Layer 2 of a small transformer language model trained on English Wikipedia (13 layers, counted from 0, width 64).
In attention head 1, each number of a token's query or key is one row of weights dot the token's vector x plus its bias. A token spreads its attention over itself and the tokens before it by the softmax of 0.177 times query dot key.
The model reads these tokens: " Awards" ".\n\n" "==" " C" "lear" " ==\n" "C" "lear" " (" "original" "ly" " X" "c" "lear" "X" ")" " was" " a" " straight" " edge" " hard" "core" " band" " from" " the" " mid" " " "199" "0" "s" " out" " of"

Query weights of the head. A number n stands for (n - 500) times 0.00098.
q0 (bias -0.071): 483 496 540 441 569 289 699 403 635 595 504 390 535 527 432 400 480 594 552 418 543 616 613 504 358 597 427 792 571 407 449 528 530 451 593 431 512 585 582 379 311 561 312 438 614 502 484 548 538 629 440 459 555 579 418 470 468 549 486 380 336 457 455 567
q1 (bias -0.162): 551 390 740 618 510 457 418 293 665 600 396 535 764 538 496 467 539 402 577 338 406 653 352 602 493 423 567 538 415 102 414 449 593 696 437 738 552 425 334 26 543 532 484 634 477 547 699 688 571 480 419 687 424 532 368 342 420 425 432 309 335 545 348 468
q2 (bias 0.103): 713 479 229 943 431 486 364 628 387 607 475 610 373 367 551 451 539 506 427 298 545 528 482 435 447 422 557 688 423 590 550 862 572 475 373 452 415 272 848 492 600 617 679 618 485 650 499 479 476 517 181 291 585 538 480 584 515 337 737 590 773 471 877 394
q3 (bias -0.070): 559 434 587 325 337 500 727 137 582 598 517 564 536 713 424 408 619 592 443 334 353 523 642 361 153 669 487 514 471 345 391 493 569 451 530 515 687 473 607 259 386 552 372 463 602 589 574 508 549 847 531 397 549 649 654 398 326 593 476 583 289 370 385 451
q4 (bias 0.029): 413 591 278 332 450 394 690 498 596 547 341 418 469 445 420 291 632 438 589 607 518 619 641 546 403 451 424 603 291 736 390 347 489 401 464 604 556 480 405 540 221 596 556 437 303 516 394 433 346 589 595 564 577 492 638 409 552 580 546 558 423 578 596 415
q5 (bias -0.028): 481 672 575 447 515 453 635 400 337 637 512 413 441 483 442 642 676 495 395 392 678 378 789 593 282 395 497 475 486 527 447 542 365 462 366 341 490 449 647 583 490 424 340 490 436 432 648 522 543 520 566 478 358 483 535 324 464 414 584 521 443 458 465 349
q6 (bias 0.042): 534 528 326 488 437 585 512 377 550 547 647 538 529 334 571 551 603 550 707 399 352 404 453 504 709 385 294 574 202 476 556 356 499 470 622 726 584 505 494 497 222 524 565 424 316 507 382 437 547 672 438 470 612 500 614 591 606 464 643 395 286 417 416 505
q7 (bias 0.027): 596 463 531 418 566 669 408 377 740 581 488 655 529 444 626 281 364 591 627 417 293 550 396 663 699 319 565 464 531 590 475 724 429 519 491 450 567 563 521 717 518 361 452 505 407 431 418 363 661 545 675 474 654 438 515 279 465 640 315 408 378 451 279 529
q8 (bias -0.031): 557 418 586 277 318 579 662 540 441 731 421 427 283 562 603 397 524 574 442 581 485 454 513 591 536 611 403 413 361 624 573 364 364 353 694 664 570 587 614 556 369 481 555 391 518 412 506 582 413 420 274 543 284 431 708 488 484 671 372 346 408 453 573 556
q9 (bias 0.064): 582 324 487 656 613 566 257 511 573 272 369 709 510 385 414 532 471 370 494 370 378 573 358 548 487 410 704 574 587 355 514 655 467 464 529 544 402 347 438 555 641 465 389 664 458 626 497 367 598 525 617 465 782 483 330 584 469 278 467 616 655 548 516 626
q10 (bias -0.101): 384 399 628 434 627 366 524 449 454 546 444 542 561 606 229 606 371 484 525 626 709 349 550 534 521 491 636 415 527 452 414 596 456 625 341 272 551 480 655 508 598 295 485 512 493 485 646 653 626 338 532 715 325 497 613 330 491 594 579 466 568 466 408 369
q11 (bias -0.060): 398 425 606 413 638 387 291 488 630 522 424 437 685 487 642 575 264 595 691 586 366 503 258 656 726 299 656 462 465 401 615 530 589 714 373 544 430 454 330 592 612 452 612 583 455 631 526 468 725 316 680 786 481 419 468 381 489 291 333 333 416 430 293 736
q12 (bias -0.037): 494 558 423 557 614 458 730 517 534 305 385 774 675 494 134 618 592 483 598 461 530 434 701 611 404 640 552 696 524 384 473 453 537 460 593 370 525 540 341 423 443 469 534 354 492 350 506 663 414 602 661 651 526 505 383 492 536 614 484 411 294 424 509 438
q13 (bias -0.009): 495 630 664 284 618 614 656 460 565 132 352 547 561 680 309 423 385 594 366 609 601 706 691 473 605 624 742 437 753 517 446 388 567 452 555 500 198 694 397 465 354 343 476 570 559 442 276 427 413 270 555 585 327 452 614 545 482 393 522 608 523 662 609 462
q14 (bias -0.073): 591 381 777 562 663 481 435 476 336 556 599 678 580 484 480 665 569 363 567 360 586 345 447 703 629 443 335 334 263 370 547 527 569 510 444 505 502 429 458 475 609 361 589 589 540 641 570 399 612 347 449 624 474 466 409 443 493 826 468 408 563 391 402 496
q15 (bias -0.018): 368 257 411 530 470 506 499 638 602 358 363 440 648 544 341 458 444 451 445 566 501 502 513 368 326 692 596 717 536 550 520 665 568 503 412 530 540 562 519 465 725 560 480 450 590 363 539 585 495 535 575 515 510 517 500 447 374 379 518 453 529 475 549 601
q16 (bias 0.112): 438 619 198 325 360 491 465 563 544 497 420 464 557 471 445 441 511 450 474 690 516 727 580 531 583 528 427 573 487 802 484 319 425 396 463 705 412 585 427 613 509 565 563 329 416 450 304 465 308 678 628 462 796 423 465 714 572 515 545 532 557 588 737 514
q17 (bias -0.018): 646 468 391 158 297 693 517 293 672 598 448 328 610 559 710 161 657 441 435 638 345 729 435 500 564 682 247 446 402 770 367 457 463 406 672 976 655 438 464 427 496 638 488 312 515 444 414 537 498 604 802 458 466 555 557 401 498 447 319 518 154 423 469 625
q18 (bias 0.022): 379 306 518 552 517 504 511 655 472 418 493 545 633 658 417 636 522 603 553 405 472 596 302 386 536 608 381 509 372 423 623 446 595 488 573 445 328 619 511 427 449 482 528 407 533 438 494 533 444 658 305 516 604 483 480 579 497 713 511 272 399 498 490 601
q19 (bias 0.087): 599 671 124 307 459 435 615 339 327 716 691 382 463 383 500 302 685 540 453 439 551 538 605 344 402 455 392 581 388 722 396 593 445 285 352 699 728 328 603 635 465 636 407 253 357 631 421 428 487 666 492 303 619 647 647 493 515 483 672 748 454 527 550 309
q20 (bias 0.014): 340 474 592 345 483 503 591 680 523 360 386 524 461 562 289 597 323 385 483 749 558 563 443 607 557 505 563 414 496 472 573 309 335 563 565 452 117 819 339 496 434 420 602 524 547 410 314 558 393 412 541 670 640 350 399 508 450 686 345 430 644 602 585 481
q21 (bias -0.179): 441 520 698 346 448 495 674 255 676 641 610 462 525 752 565 521 645 477 546 475 521 562 562 299 387 509 568 522 532 304 364 408 496 541 554 584 770 503 416 121 442 470 377 427 619 561 706 543 651 615 465 660 392 604 579 187 376 601 344 226 215 369 167 664
q22 (bias 0.007): 559 424 342 389 318 421 514 667 311 469 147 569 412 538 307 403 590 503 536 574 383 367 688 522 398 546 621 562 581 618 420 607 334 525 541 503 610 533 682 304 589 602 486 439 523 405 512 720 537 748 633 601 428 610 554 469 473 410 429 470 529 385 762 522
q23 (bias -0.114): 421 532 724 498 564 530 622 471 594 626 628 520 509 544 603 464 493 609 687 479 589 647 480 547 581 569 372 665 388 250 610 462 769 543 583 583 320 504 474 271 329 479 599 656 415 572 570 367 443 235 266 466 383 217 573 721 408 592 558 412 187 610 538 495
q24 (bias -0.075): 572 563 588 464 478 277 733 511 385 684 434 526 414 572 464 603 613 578 453 450 594 309 761 577 333 349 513 494 550 398 425 476 356 525 477 283 507 487 661 473 503 363 343 548 599 483 688 636 646 571 449 564 431 473 523 165 433 560 429 404 482 481 566 246
q25 (bias -0.046): 449 483 685 592 770 510 282 536 531 167 507 631 606 467 555 584 389 480 680 451 415 405 351 655 707 356 519 459 557 375 696 251 546 675 592 432 356 516 218 503 511 396 696 665 494 460 501 430 381 330 452 645 478 378 429 628 585 357 511 289 506 477 422 441
q26 (bias 0.057): 513 483 175 393 361 591 443 653 330 474 357 525 544 391 486 431 536 498 562 520 492 471 305 501 573 537 437 402 230 770 568 424 472 552 548 658 572 443 514 573 479 634 731 399 294 395 449 679 325 556 320 541 431 561 734 484 544 522 555 389 446 315 624 522
q27 (bias 0.100): 492 513 287 568 457 614 432 620 444 600 635 423 558 318 694 448 352 590 519 684 474 593 243 552 607 466 502 555 373 610 533 339 442 395 393 680 469 401 495 625 678 589 685 437 279 470 443 367 402 523 504 446 578 462 413 695 537 250 445 591 655 473 555 552
q28 (bias -0.005): 701 254 544 513 467 615 501 462 503 448 219 450 507 553 535 517 472 326 398 362 434 575 580 406 243 839 598 562 549 408 451 587 537 328 615 445 479 622 711 433 780 530 452 459 700 297 618 578 481 779 340 388 395 568 407 352 290 501 350 506 521 380 476 543
q29 (bias -0.008): 591 491 362 360 330 381 787 534 734 626 481 358 602 525 437 490 659 386 490 567 441 600 568 625 295 599 397 587 421 589 362 417 325 503 534 556 492 643 720 560 340 669 476 258 447 398 397 561 616 679 567 527 646 516 424 471 444 472 319 410 317 496 562 599
q30 (bias -0.016): 501 643 770 536 715 436 566 409 352 625 811 621 346 567 399 730 457 572 419 376 649 317 737 468 343 337 572 346 708 309 536 572 633 481 438 188 523 574 590 594 429 396 392 630 719 488 661 505 654 476 339 439 527 425 569 449 479 587 577 605 665 599 400 433
q31 (bias 0.100): 595 517 436 776 529 514 463 727 458 476 371 702 368 372 574 505 566 508 333 328 422 468 483 465 471 395 593 419 519 528 514 636 514 434 492 451 329 474 855 541 627 510 591 661 578 535 436 455 370 531 380 299 568 652 458 602 415 372 663 504 746 518 740 371

Key weights of the head. A number n stands for (n - 500) times 0.00094.
k0 (bias 0.041): 367 758 508 256 639 767 501 481 575 448 584 470 436 373 354 582 526 601 690 501 559 608 364 442 332 633 415 382 557 456 568 375 440 669 593 468 307 702 508 499 545 613 499 469 318 698 310 207 547 487 588 469 467 313 379 655 419 615 332 417 514 340 568 633
k1 (bias 0.062): 433 644 305 160 469 412 540 396 571 904 692 413 399 480 388 504 698 678 602 794 581 602 689 182 525 798 188 280 629 723 510 241 162 303 593 529 601 469 504 386 586 524 289 354 296 634 696 243 602 604 457 420 769 303 485 441 499 491 401 376 366 490 314 667
k2 (bias -0.044): 459 248 775 949 293 572 450 508 287 523 385 378 624 600 686 438 348 355 246 545 568 370 256 647 440 307 674 430 497 474 365 712 514 542 211 493 738 494 382 305 530 630 508 623 660 311 280 904 622 359 442 478 340 554 549 518 787 444 714 752 657 726 727 561
k3 (bias 0.062): 623 544 211 327 597 509 491 451 562 401 473 450 369 293 482 529 548 755 846 747 588 484 486 366 432 686 389 472 587 515 385 451 475 540 685 578 318 675 531 388 657 586 729 492 252 582 519 183 624 449 554 394 606 499 282 696 302 584 413 495 396 204 590 774
k4 (bias -0.021): 554 694 744 464 529 609 290 418 625 644 447 435 370 387 329 583 469 524 702 630 551 676 476 517 527 392 660 438 542 600 556 425 524 509 302 476 301 568 378 340 308 536 489 573 485 571 615 213 559 573 533 589 459 394 450 598 531 404 423 542 481 480 204 464
k5 (bias -0.046): 554 885 459 530 529 567 482 565 517 584 455 590 607 535 352 590 477 390 567 536 349 610 362 532 548 465 535 626 632 547 494 588 488 515 781 532 391 783 562 505 508 523 568 386 415 480 621 296 553 564 513 449 549 304 465 640 294 743 259 520 545 285 550 503
k6 (bias 0.081): 500 424 570 597 550 666 618 334 418 439 604 376 451 479 508 470 412 643 375 613 689 494 524 522 329 360 710 517 432 515 429 288 326 662 242 521 487 479 284 393 594 624 493 446 410 554 240 606 554 508 510 583 375 550 617 416 562 447 602 467 482 381 353 603
k7 (bias 0.040): 487 372 401 591 570 220 575 610 479 511 698 604 386 661 380 300 376 400 543 512 619 418 688 544 602 510 649 572 380 252 572 190 303 350 285 477 466 480 568 600 425 625 403 480 369 301 245 721 463 456 624 583 454 481 558 395 308 440 570 522 472 548 848 499
k8 (bias -0.010): 451 716 556 410 434 449 409 496 572 608 461 657 505 524 720 359 537 452 465 636 498 505 601 512 749 537 579 557 618 494 422 376 506 439 568 478 217 244 479 568 550 586 386 503 484 722 435 206 330 422 663 351 681 548 473 666 512 141 529 588 580 437 415 451
k9 (bias 0.034): 509 25 450 661 427 181 537 466 508 546 625 402 357 688 482 533 437 597 493 411 552 381 470 560 322 551 519 373 435 481 567 716 666 444 155 462 911 446 597 420 440 472 452 466 540 358 723 713 322 550 367 642 249 435 578 391 675 601 603 540 362 650 647 502
k10 (bias -0.019): 542 712 634 370 365 504 671 558 494 741 309 572 484 569 525 403 636 362 532 417 415 629 711 475 629 535 268 498 745 569 563 465 604 273 617 307 406 610 677 790 430 293 451 509 441 492 551 412 604 512 375 442 659 399 437 578 177 682 269 410 537 399 533 412
k11 (bias 0.078): 354 375 452 329 606 288 904 424 519 739 688 746 390 601 279 381 760 461 397 393 602 549 791 564 559 527 354 367 581 345 622 285 276 366 388 446 559 415 633 687 346 364 246 457 433 365 725 694 468 631 362 504 752 351 654 285 378 529 385 452 566 583 494 360
k12 (bias -0.091): 537 834 707 332 539 412 713 321 645 613 600 267 399 452 572 387 546 428 623 480 479 639 514 424 538 486 569 595 315 476 586 576 527 466 332 316 596 590 596 650 603 392 506 559 408 639 684 394 380 494 442 496 403 507 568 772 584 736 426 458 209 473 390 472
k13 (bias -0.132): 310 656 269 379 526 418 447 508 666 483 330 496 505 317 977 427 561 320 656 466 440 799 375 520 576 694 299 499 377 463 633 486 576 537 537 462 166 392 667 539 269 516 306 454 607 589 751 389 389 568 363 602 732 641 385 699 384 574 505 378 312 595 410 386
k14 (bias 0.079): 503 348 501 437 599 415 620 435 695 866 635 596 581 574 480 223 476 421 549 636 426 519 644 422 830 482 591 507 718 552 495 563 377 285 479 362 773 484 372 635 617 379 456 331 422 298 442 579 305 723 456 467 448 480 704 348 551 490 359 498 455 525 526 475
k15 (bias 0.009): 566 542 471 465 429 487 560 474 572 546 579 234 417 520 518 613 611 553 400 474 508 321 532 451 340 459 307 425 318 474 533 491 591 478 584 487 476 444 587 584 501 292 596 689 504 673 659 585 583 370 641 513 463 427 326 629 370 562 542 544 493 464 623 611
k16 (bias 0.053): 585 494 815 584 512 683 508 504 549 346 435 312 472 463 446 654 388 535 360 439 495 337 511 615 400 331 708 520 419 459 531 624 548 686 315 519 552 324 454 249 424 666 484 642 617 642 560 554 372 471 634 654 382 548 418 464 830 430 576 505 355 647 249 343
k17 (bias 0.012): 406 630 322 528 618 509 482 504 552 553 593 406 423 345 414 481 799 825 553 539 529 216 661 387 451 472 389 570 512 660 519 374 382 611 467 692 290 405 305 107 456 543 642 582 192 682 508 180 453 585 759 434 666 550 365 329 491 111 374 594 469 373 366 740
k18 (bias 0.086): 468 410 505 322 534 607 636 355 419 403 566 332 436 473 589 352 502 436 549 578 568 316 732 494 458 421 662 523 407 440 405 476 671 488 551 430 694 256 429 631 644 569 555 627 444 626 419 483 381 440 573 497 441 714 614 561 554 475 713 485 471 596 593 643
k19 (bias -0.014): 764 499 746 808 532 685 536 532 317 380 387 493 548 567 421 650 391 570 471 510 449 384 236 610 376 227 619 537 425 552 233 612 603 701 471 574 357 642 333 273 478 684 756 607 574 449 260 544 792 544 579 577 427 562 304 462 516 435 418 668 541 317 509 563
k20 (bias -0.061): 402 505 524 317 378 452 462 435 715 397 414 561 532 499 678 272 441 324 575 559 483 664 685 535 477 514 587 669 491 475 586 473 582 393 566 441 474 341 611 713 372 383 363 588 497 576 706 452 63 554 516 544 507 444 457 647 791 473 624 424 362 666 267 334
k21 (bias 0.073): 495 736 133 140 652 552 497 469 668 456 688 546 297 446 350 489 673 906 652 671 533 543 638 279 355 727 214 442 630 528 449 205 398 408 749 487 273 760 625 538 568 468 553 413 92 617 600 78 524 641 606 409 690 284 430 622 153 552 309 490 508 244 553 707
k22 (bias 0.085): 591 811 853 575 424 420 590 513 450 589 587 367 454 388 593 548 598 523 429 451 553 539 504 553 461 576 608 669 429 626 486 639 710 399 401 282 133 423 647 471 601 460 524 562 548 413 865 467 566 301 605 343 553 424 415 679 569 565 497 773 405 441 348 321
k23 (bias 0.020): 333 396 237 316 614 615 387 498 596 617 502 533 651 412 807 321 505 487 703 677 463 635 477 433 516 467 559 63 667 443 408 221 106 615 457 547 749 559 430 544 428 715 202 418 298 759 512 354 404 614 470 521 589 613 480 546 622 344 479 209 646 470 390 591
k24 (bias 0.039): 533 948 541 409 532 548 504 572 537 537 527 515 543 502 355 575 441 352 517 574 455 602 436 339 587 686 524 695 860 450 458 535 564 510 588 412 310 841 538 528 568 405 588 323 420 436 606 248 389 462 502 393 645 335 318 709 298 680 378 497 561 262 587 621
k25 (bias 0.049): 320 298 390 461 489 344 587 372 557 497 608 593 592 587 636 508 632 441 458 491 496 579 681 475 651 509 552 441 407 538 595 396 411 532 291 352 653 483 734 637 494 352 247 367 456 528 572 842 382 530 318 583 497 548 772 453 582 535 625 308 309 730 413 391
k26 (bias -0.014): 566 606 918 660 373 463 726 384 377 501 535 365 505 501 605 492 489 597 278 477 487 286 614 596 601 218 667 505 362 501 362 500 660 480 394 424 402 237 387 450 528 523 616 634 556 461 504 674 640 393 469 503 447 577 721 575 682 333 538 742 488 578 456 395
k27 (bias 0.008): 590 229 664 622 430 458 535 361 365 498 538 629 569 699 464 534 468 536 221 456 515 366 447 567 536 268 622 433 410 497 555 633 348 553 306 607 690 240 462 415 325 549 458 726 673 470 401 731 644 503 702 560 400 587 542 313 684 434 616 475 657 659 437 366
k28 (bias -0.006): 551 444 394 535 424 503 387 372 599 663 652 347 453 472 674 382 476 685 684 581 367 472 588 351 650 646 557 531 376 425 499 732 621 296 678 437 357 360 376 546 727 527 603 577 416 717 513 349 564 199 678 261 596 490 252 604 457 382 488 815 353 515 686 650
k29 (bias -0.008): 517 723 535 292 592 708 643 386 668 382 663 460 390 440 239 375 529 635 582 510 617 596 577 527 341 541 570 554 431 382 583 501 675 484 507 538 182 532 360 339 588 546 577 575 418 522 461 181 467 485 805 450 500 383 370 670 467 540 472 507 609 349 332 510
k30 (bias -0.035): 571 642 375 463 473 509 433 564 386 185 297 749 628 479 621 591 257 305 519 613 419 575 382 552 551 681 423 634 611 359 468 557 616 537 708 509 605 801 738 732 546 593 559 293 603 289 324 487 415 462 256 470 491 525 443 527 281 788 345 498 531 313 739 492
k31 (bias -0.047): 540 231 529 727 367 404 352 534 331 456 332 344 546 543 693 569 391 349 301 431 557 361 228 529 482 415 809 558 398 386 466 713 735 472 334 455 665 460 539 353 455 556 542 532 706 297 396 957 487 410 497 435 344 513 546 604 868 449 733 724 465 634 628 493

The vector x that enters this layer's attention at each token. A number n stands for (n - 500) times 0.0055.
0 " Awards": 392 603 369 270 559 554 435 468 625 346 407 440 590 596 464 494 523 714 429 646 357 660 549 541 576 524 516 298 594 702 550 256 595 414 674 569 440 644 398 272 331 407 484 479 520 496 326 467 416 475 436 316 627 532 553 645 526 415 539 654 540 531 609 511
1 ".\n\n": 452 570 413 316 588 499 391 528 613 313 372 458 457 530 413 462 526 553 362 670 449 622 611 652 553 687 641 362 601 499 679 270 479 409 565 564 412 696 441 399 313 473 432 489 569 478 232 547 425 455 411 468 525 533 541 822 541 444 486 553 698 601 605 399
2 "==": 411 539 338 439 610 493 514 460 570 338 350 439 583 452 369 499 484 668 348 601 423 671 490 707 627 602 763 435 567 448 449 212 416 391 510 487 424 600 468 462 363 520 395 412 485 635 302 465 602 487 443 509 608 529 574 763 552 431 375 577 678 585 672 487
3 " C": 460 549 245 280 432 492 559 459 458 390 368 563 651 599 529 457 492 645 436 554 365 572 542 452 638 640 422 513 442 546 462 380 500 438 460 511 520 608 577 765 488 448 444 300 482 443 493 266 447 521 488 250 547 736 634 498 490 627 559 644 480 350 584 564
4 "lear": 549 548 391 215 530 627 551 331 422 589 495 492 582 509 536 567 614 646 557 537 232 591 512 523 502 583 342 352 457 603 491 527 492 528 555 559 458 539 475 484 545 557 433 442 472 474 143 308 607 564 592 338 693 463 304 550 563 583 496 609 606 554 456 458
5 " ==\n": 494 434 431 231 555 441 399 596 540 361 347 472 589 586 477 377 521 488 383 694 410 606 625 648 529 674 514 470 637 494 573 469 459 415 579 498 523 605 549 529 309 324 394 537 667 447 190 564 516 423 497 385 473 466 528 723 714 453 499 508 624 681 618 372
6 "C": 492 618 413 283 453 526 411 448 491 329 444 587 655 664 430 499 501 498 379 631 422 477 537 511 622 719 430 480 541 448 557 361 570 401 497 526 493 660 525 629 610 302 536 330 528 492 414 340 533 509 474 135 430 572 551 689 534 606 510 699 513 368 575 603
7 "lear": 557 535 380 238 529 622 537 336 417 593 498 499 590 510 536 558 612 639 551 529 242 580 522 526 498 571 304 362 448 592 494 544 485 531 552 551 467 529 470 498 549 554 442 455 479 469 140 321 611 563 607 328 689 464 282 542 575 581 507 619 625 544 469 459
8 " (": 450 567 217 352 572 399 383 608 529 323 319 621 409 358 436 511 636 491 489 507 277 588 486 549 543 678 602 473 510 551 854 375 421 422 515 485 517 692 564 622 518 383 333 400 517 499 295 617 527 601 547 512 493 577 430 634 507 547 464 490 467 412 613 546
9 "original": 566 508 369 283 397 571 505 411 386 585 528 484 681 542 600 484 628 556 518 558 236 550 464 580 546 580 240 399 520 595 391 511 525 384 535 491 491 556 561 558 455 451 427 441 559 441 218 435 581 557 588 249 670 462 357 596 589 586 485 680 639 614 612 383
10 "ly": 478 573 353 242 499 579 546 379 457 565 629 441 580 641 491 464 543 570 572 552 482 593 482 476 521 682 509 455 530 559 519 560 552 445 476 614 430 632 602 514 576 473 381 449 452 408 144 440 478 549 492 209 513 466 398 745 523 466 410 536 606 585 610 452
11 " X": 459 601 348 245 522 386 713 536 449 480 415 560 594 361 441 383 523 614 402 519 449 508 690 452 653 455 488 477 464 666 518 588 379 501 602 596 581 443 491 696 580 344 504 553 419 499 454 252 544 511 554 207 650 591 551 489 503 472 453 720 509 302 472 524
12 "c": 483 588 378 227 399 507 469 421 371 415 608 546 518 631 490 517 518 465 386 528 568 597 393 538 646 711 381 488 470 557 594 399 542 421 418 428 431 662 539 692 481 379 434 318 565 392 393 334 523 586 571 202 579 592 458 614 493 626 572 725 664 408 608 552
13 "lear": 563 541 397 235 538 608 559 327 413 590 507 513 598 502 527 547 616 623 566 523 252 565 530 525 498 552 315 368 446 583 481 573 481 538 551 536 468 519 479 514 554 543 456 468 468 474 127 320 610 561 613 331 689 465 272 541 580 575 488 618 633 542 471 457
14 "X": 470 629 360 279 540 440 620 544 402 464 450 544 485 454 404 468 483 538 452 623 505 485 677 500 546 477 499 439 497 570 507 495 429 406 640 555 579 540 443 648 535 377 581 530 404 557 410 280 609 533 510 90 651 472 506 712 496 506 519 735 484 407 495 544
15 ")": 479 690 572 381 643 449 505 612 541 396 543 447 350 545 483 445 423 487 479 611 417 545 516 427 581 590 747 485 624 555 774 481 429 482 547 473 464 724 508 633 457 471 393 496 430 508 133 461 474 446 527 295 447 493 486 636 515 316 482 533 465 550 506 558
16 " was": 359 566 221 439 515 513 454 471 514 264 555 528 645 426 471 520 477 497 546 558 640 637 370 568 424 582 601 425 593 440 537 358 419 555 497 607 497 721 659 466 396 491 374 404 531 503 177 555 503 574 396 466 540 552 565 775 526 341 513 438 554 642 573 475
17 " a": 540 445 390 365 487 529 429 338 503 440 448 483 562 520 536 463 493 469 427 526 467 683 476 467 541 422 650 379 493 570 336 445 495 518 489 597 519 607 557 694 608 525 388 368 503 502 114 532 517 673 506 426 559 665 560 705 373 475 403 531 593 463 666 449
18 " straight": 529 528 413 275 417 601 534 348 433 415 513 519 586 373 371 581 614 616 469 458 379 595 449 542 518 463 578 580 604 689 440 569 547 489 625 688 487 512 570 490 643 448 455 403 452 462 196 449 570 564 403 288 683 471 679 538 454 641 439 574 536 470 475 352
19 " edge": 510 553 524 180 425 540 499 509 393 376 629 515 565 487 469 508 596 614 387 632 409 581 523 569 533 388 488 546 544 568 512 578 428 480 663 661 479 417 539 502 615 622 505 512 357 535 130 410 508 507 528 226 578 460 550 545 612 457 520 667 531 437 466 455
20 " hard": 447 405 290 303 455 604 564 326 384 543 576 613 612 482 442 557 618 540 517 481 319 576 473 480 527 499 470 427 573 448 425 532 454 508 567 654 584 481 579 556 619 468 376 496 497 466 213 407 621 553 522 318 784 496 491 517 538 589 428 635 706 536 457 313
21 "core": 512 450 338 312 533 575 374 450 509 592 554 568 557 511 486 492 483 527 531 621 422 585 521 548 609 513 551 489 626 416 438 500 471 275 691 617 529 480 523 487 516 459 443 462 422 564 132 428 559 542 497 210 696 419 519 541 531 501 456 656 616 540 579 468
22 " band": 421 603 324 351 567 542 493 543 555 368 509 553 518 572 500 414 396 528 443 468 408 592 539 422 505 493 626 549 603 534 474 538 432 427 721 708 539 451 554 477 441 595 516 607 416 586 116 463 467 491 527 253 557 474 621 471 497 357 539 561 529 502 612 484
23 " from": 528 513 424 305 561 524 502 382 528 329 483 479 461 485 458 523 473 379 515 713 411 651 506 413 406 668 569 430 557 505 528 421 476 503 533 618 592 460 505 427 611 603 403 489 485 424 36 541 540 486 520 538 549 528 540 699 642 537 540 579 621 583 451 324
24 " the": 638 483 448 373 496 515 393 347 475 521 428 436 576 449 525 431 499 406 438 640 366 603 506 441 635 488 693 403 529 665 410 487 529 406 589 623 541 467 543 615 709 398 386 303 481 494 60 558 575 561 445 522 527 561 617 520 524 611 459 550 575 464 558 475
25 " mid": 509 508 339 326 423 487 443 403 566 445 472 555 696 386 508 497 621 570 552 680 417 665 690 511 538 613 471 594 367 475 561 534 472 368 624 584 453 368 562 437 699 505 511 367 370 592 240 404 482 417 427 457 831 453 472 452 799 511 460 578 357 591 486 320
26 " ": 459 530 354 269 436 434 439 514 541 459 592 466 521 544 517 503 518 465 500 727 453 522 562 74 565 406 458 493 577 679 654 440 435 410 503 269 599 550 514 614 733 523 377 469 476 429 287 488 577 428 509 510 644 726 614 495 591 486 522 449 470 320 422 605
27 "199": 469 489 418 315 361 389 376 653 622 641 443 360 485 484 620 440 563 581 426 800 392 560 620 490 624 578 407 537 533 624 394 450 480 144 589 304 411 497 562 449 443 476 509 480 518 537 351 518 610 394 529 423 723 491 401 539 606 401 480 683 489 522 684 521
28 "0": 530 613 392 383 526 470 533 439 395 516 647 552 178 589 476 523 600 440 419 520 548 480 655 421 495 468 495 417 542 688 624 364 521 344 611 326 473 624 542 582 484 411 464 536 580 459 287 536 571 474 488 210 707 531 596 543 300 497 462 600 580 505 669 444
29 "s": 500 565 365 277 498 555 433 508 454 505 642 525 473 538 383 514 558 514 476 595 564 557 472 588 456 600 475 468 483 491 757 541 562 520 589 679 462 578 444 463 569 433 440 512 470 397 256 418 435 555 511 129 522 502 436 740 509 517 568 641 678 359 476 465
30 " out": 448 467 299 224 427 562 528 452 456 524 522 562 531 514 408 529 680 651 441 607 304 655 617 598 471 490 461 536 374 589 661 605 459 588 581 710 495 450 501 411 715 547 468 607 457 442 187 443 486 403 518 383 601 493 448 550 605 557 474 620 515 398 451 290
31 " of": 599 467 369 300 535 530 417 388 483 467 511 540 464 494 453 531 491 405 493 650 384 594 467 532 491 757 444 428 539 531 542 434 484 411 539 599 564 470 541 416 668 517 395 441 536 389 25 577 551 464 529 488 445 500 525 593 621 609 508 659 667 627 536 408

Token 28 "0".
Which token does it look at most, and with what share of its attention? 23 " from", with about 10%

Token 30 " out".
Which two tokens does it look at most, in order? 19 " edge", 30 " out"

Token 16 " was".
To which token does it give the most attention? 5 " ==\n"

Token 29 "s".
Which token does it look at most, and with what share of its attention? 23 " from", with about 20%

Token 13 "lear".
Which token does it look at most, and with what share of its attention? 2 "==", with about 20%

Token 12 "c".
Which token does it look at most, and with what share of its attention? 5 " ==\n", with about 30%

Token 22 " band".
To which token does it give the most attention? 16 " was"

Token 24 " the".
Which two tokens does it look at most, in order? 19 " edge", 22 " band"

Token 27 "199".
To which token does it give the most attention? 19 " edge"

Token 31 " of".
Which token does it look at most, and with what share of its attention? 30 " out", with about 10%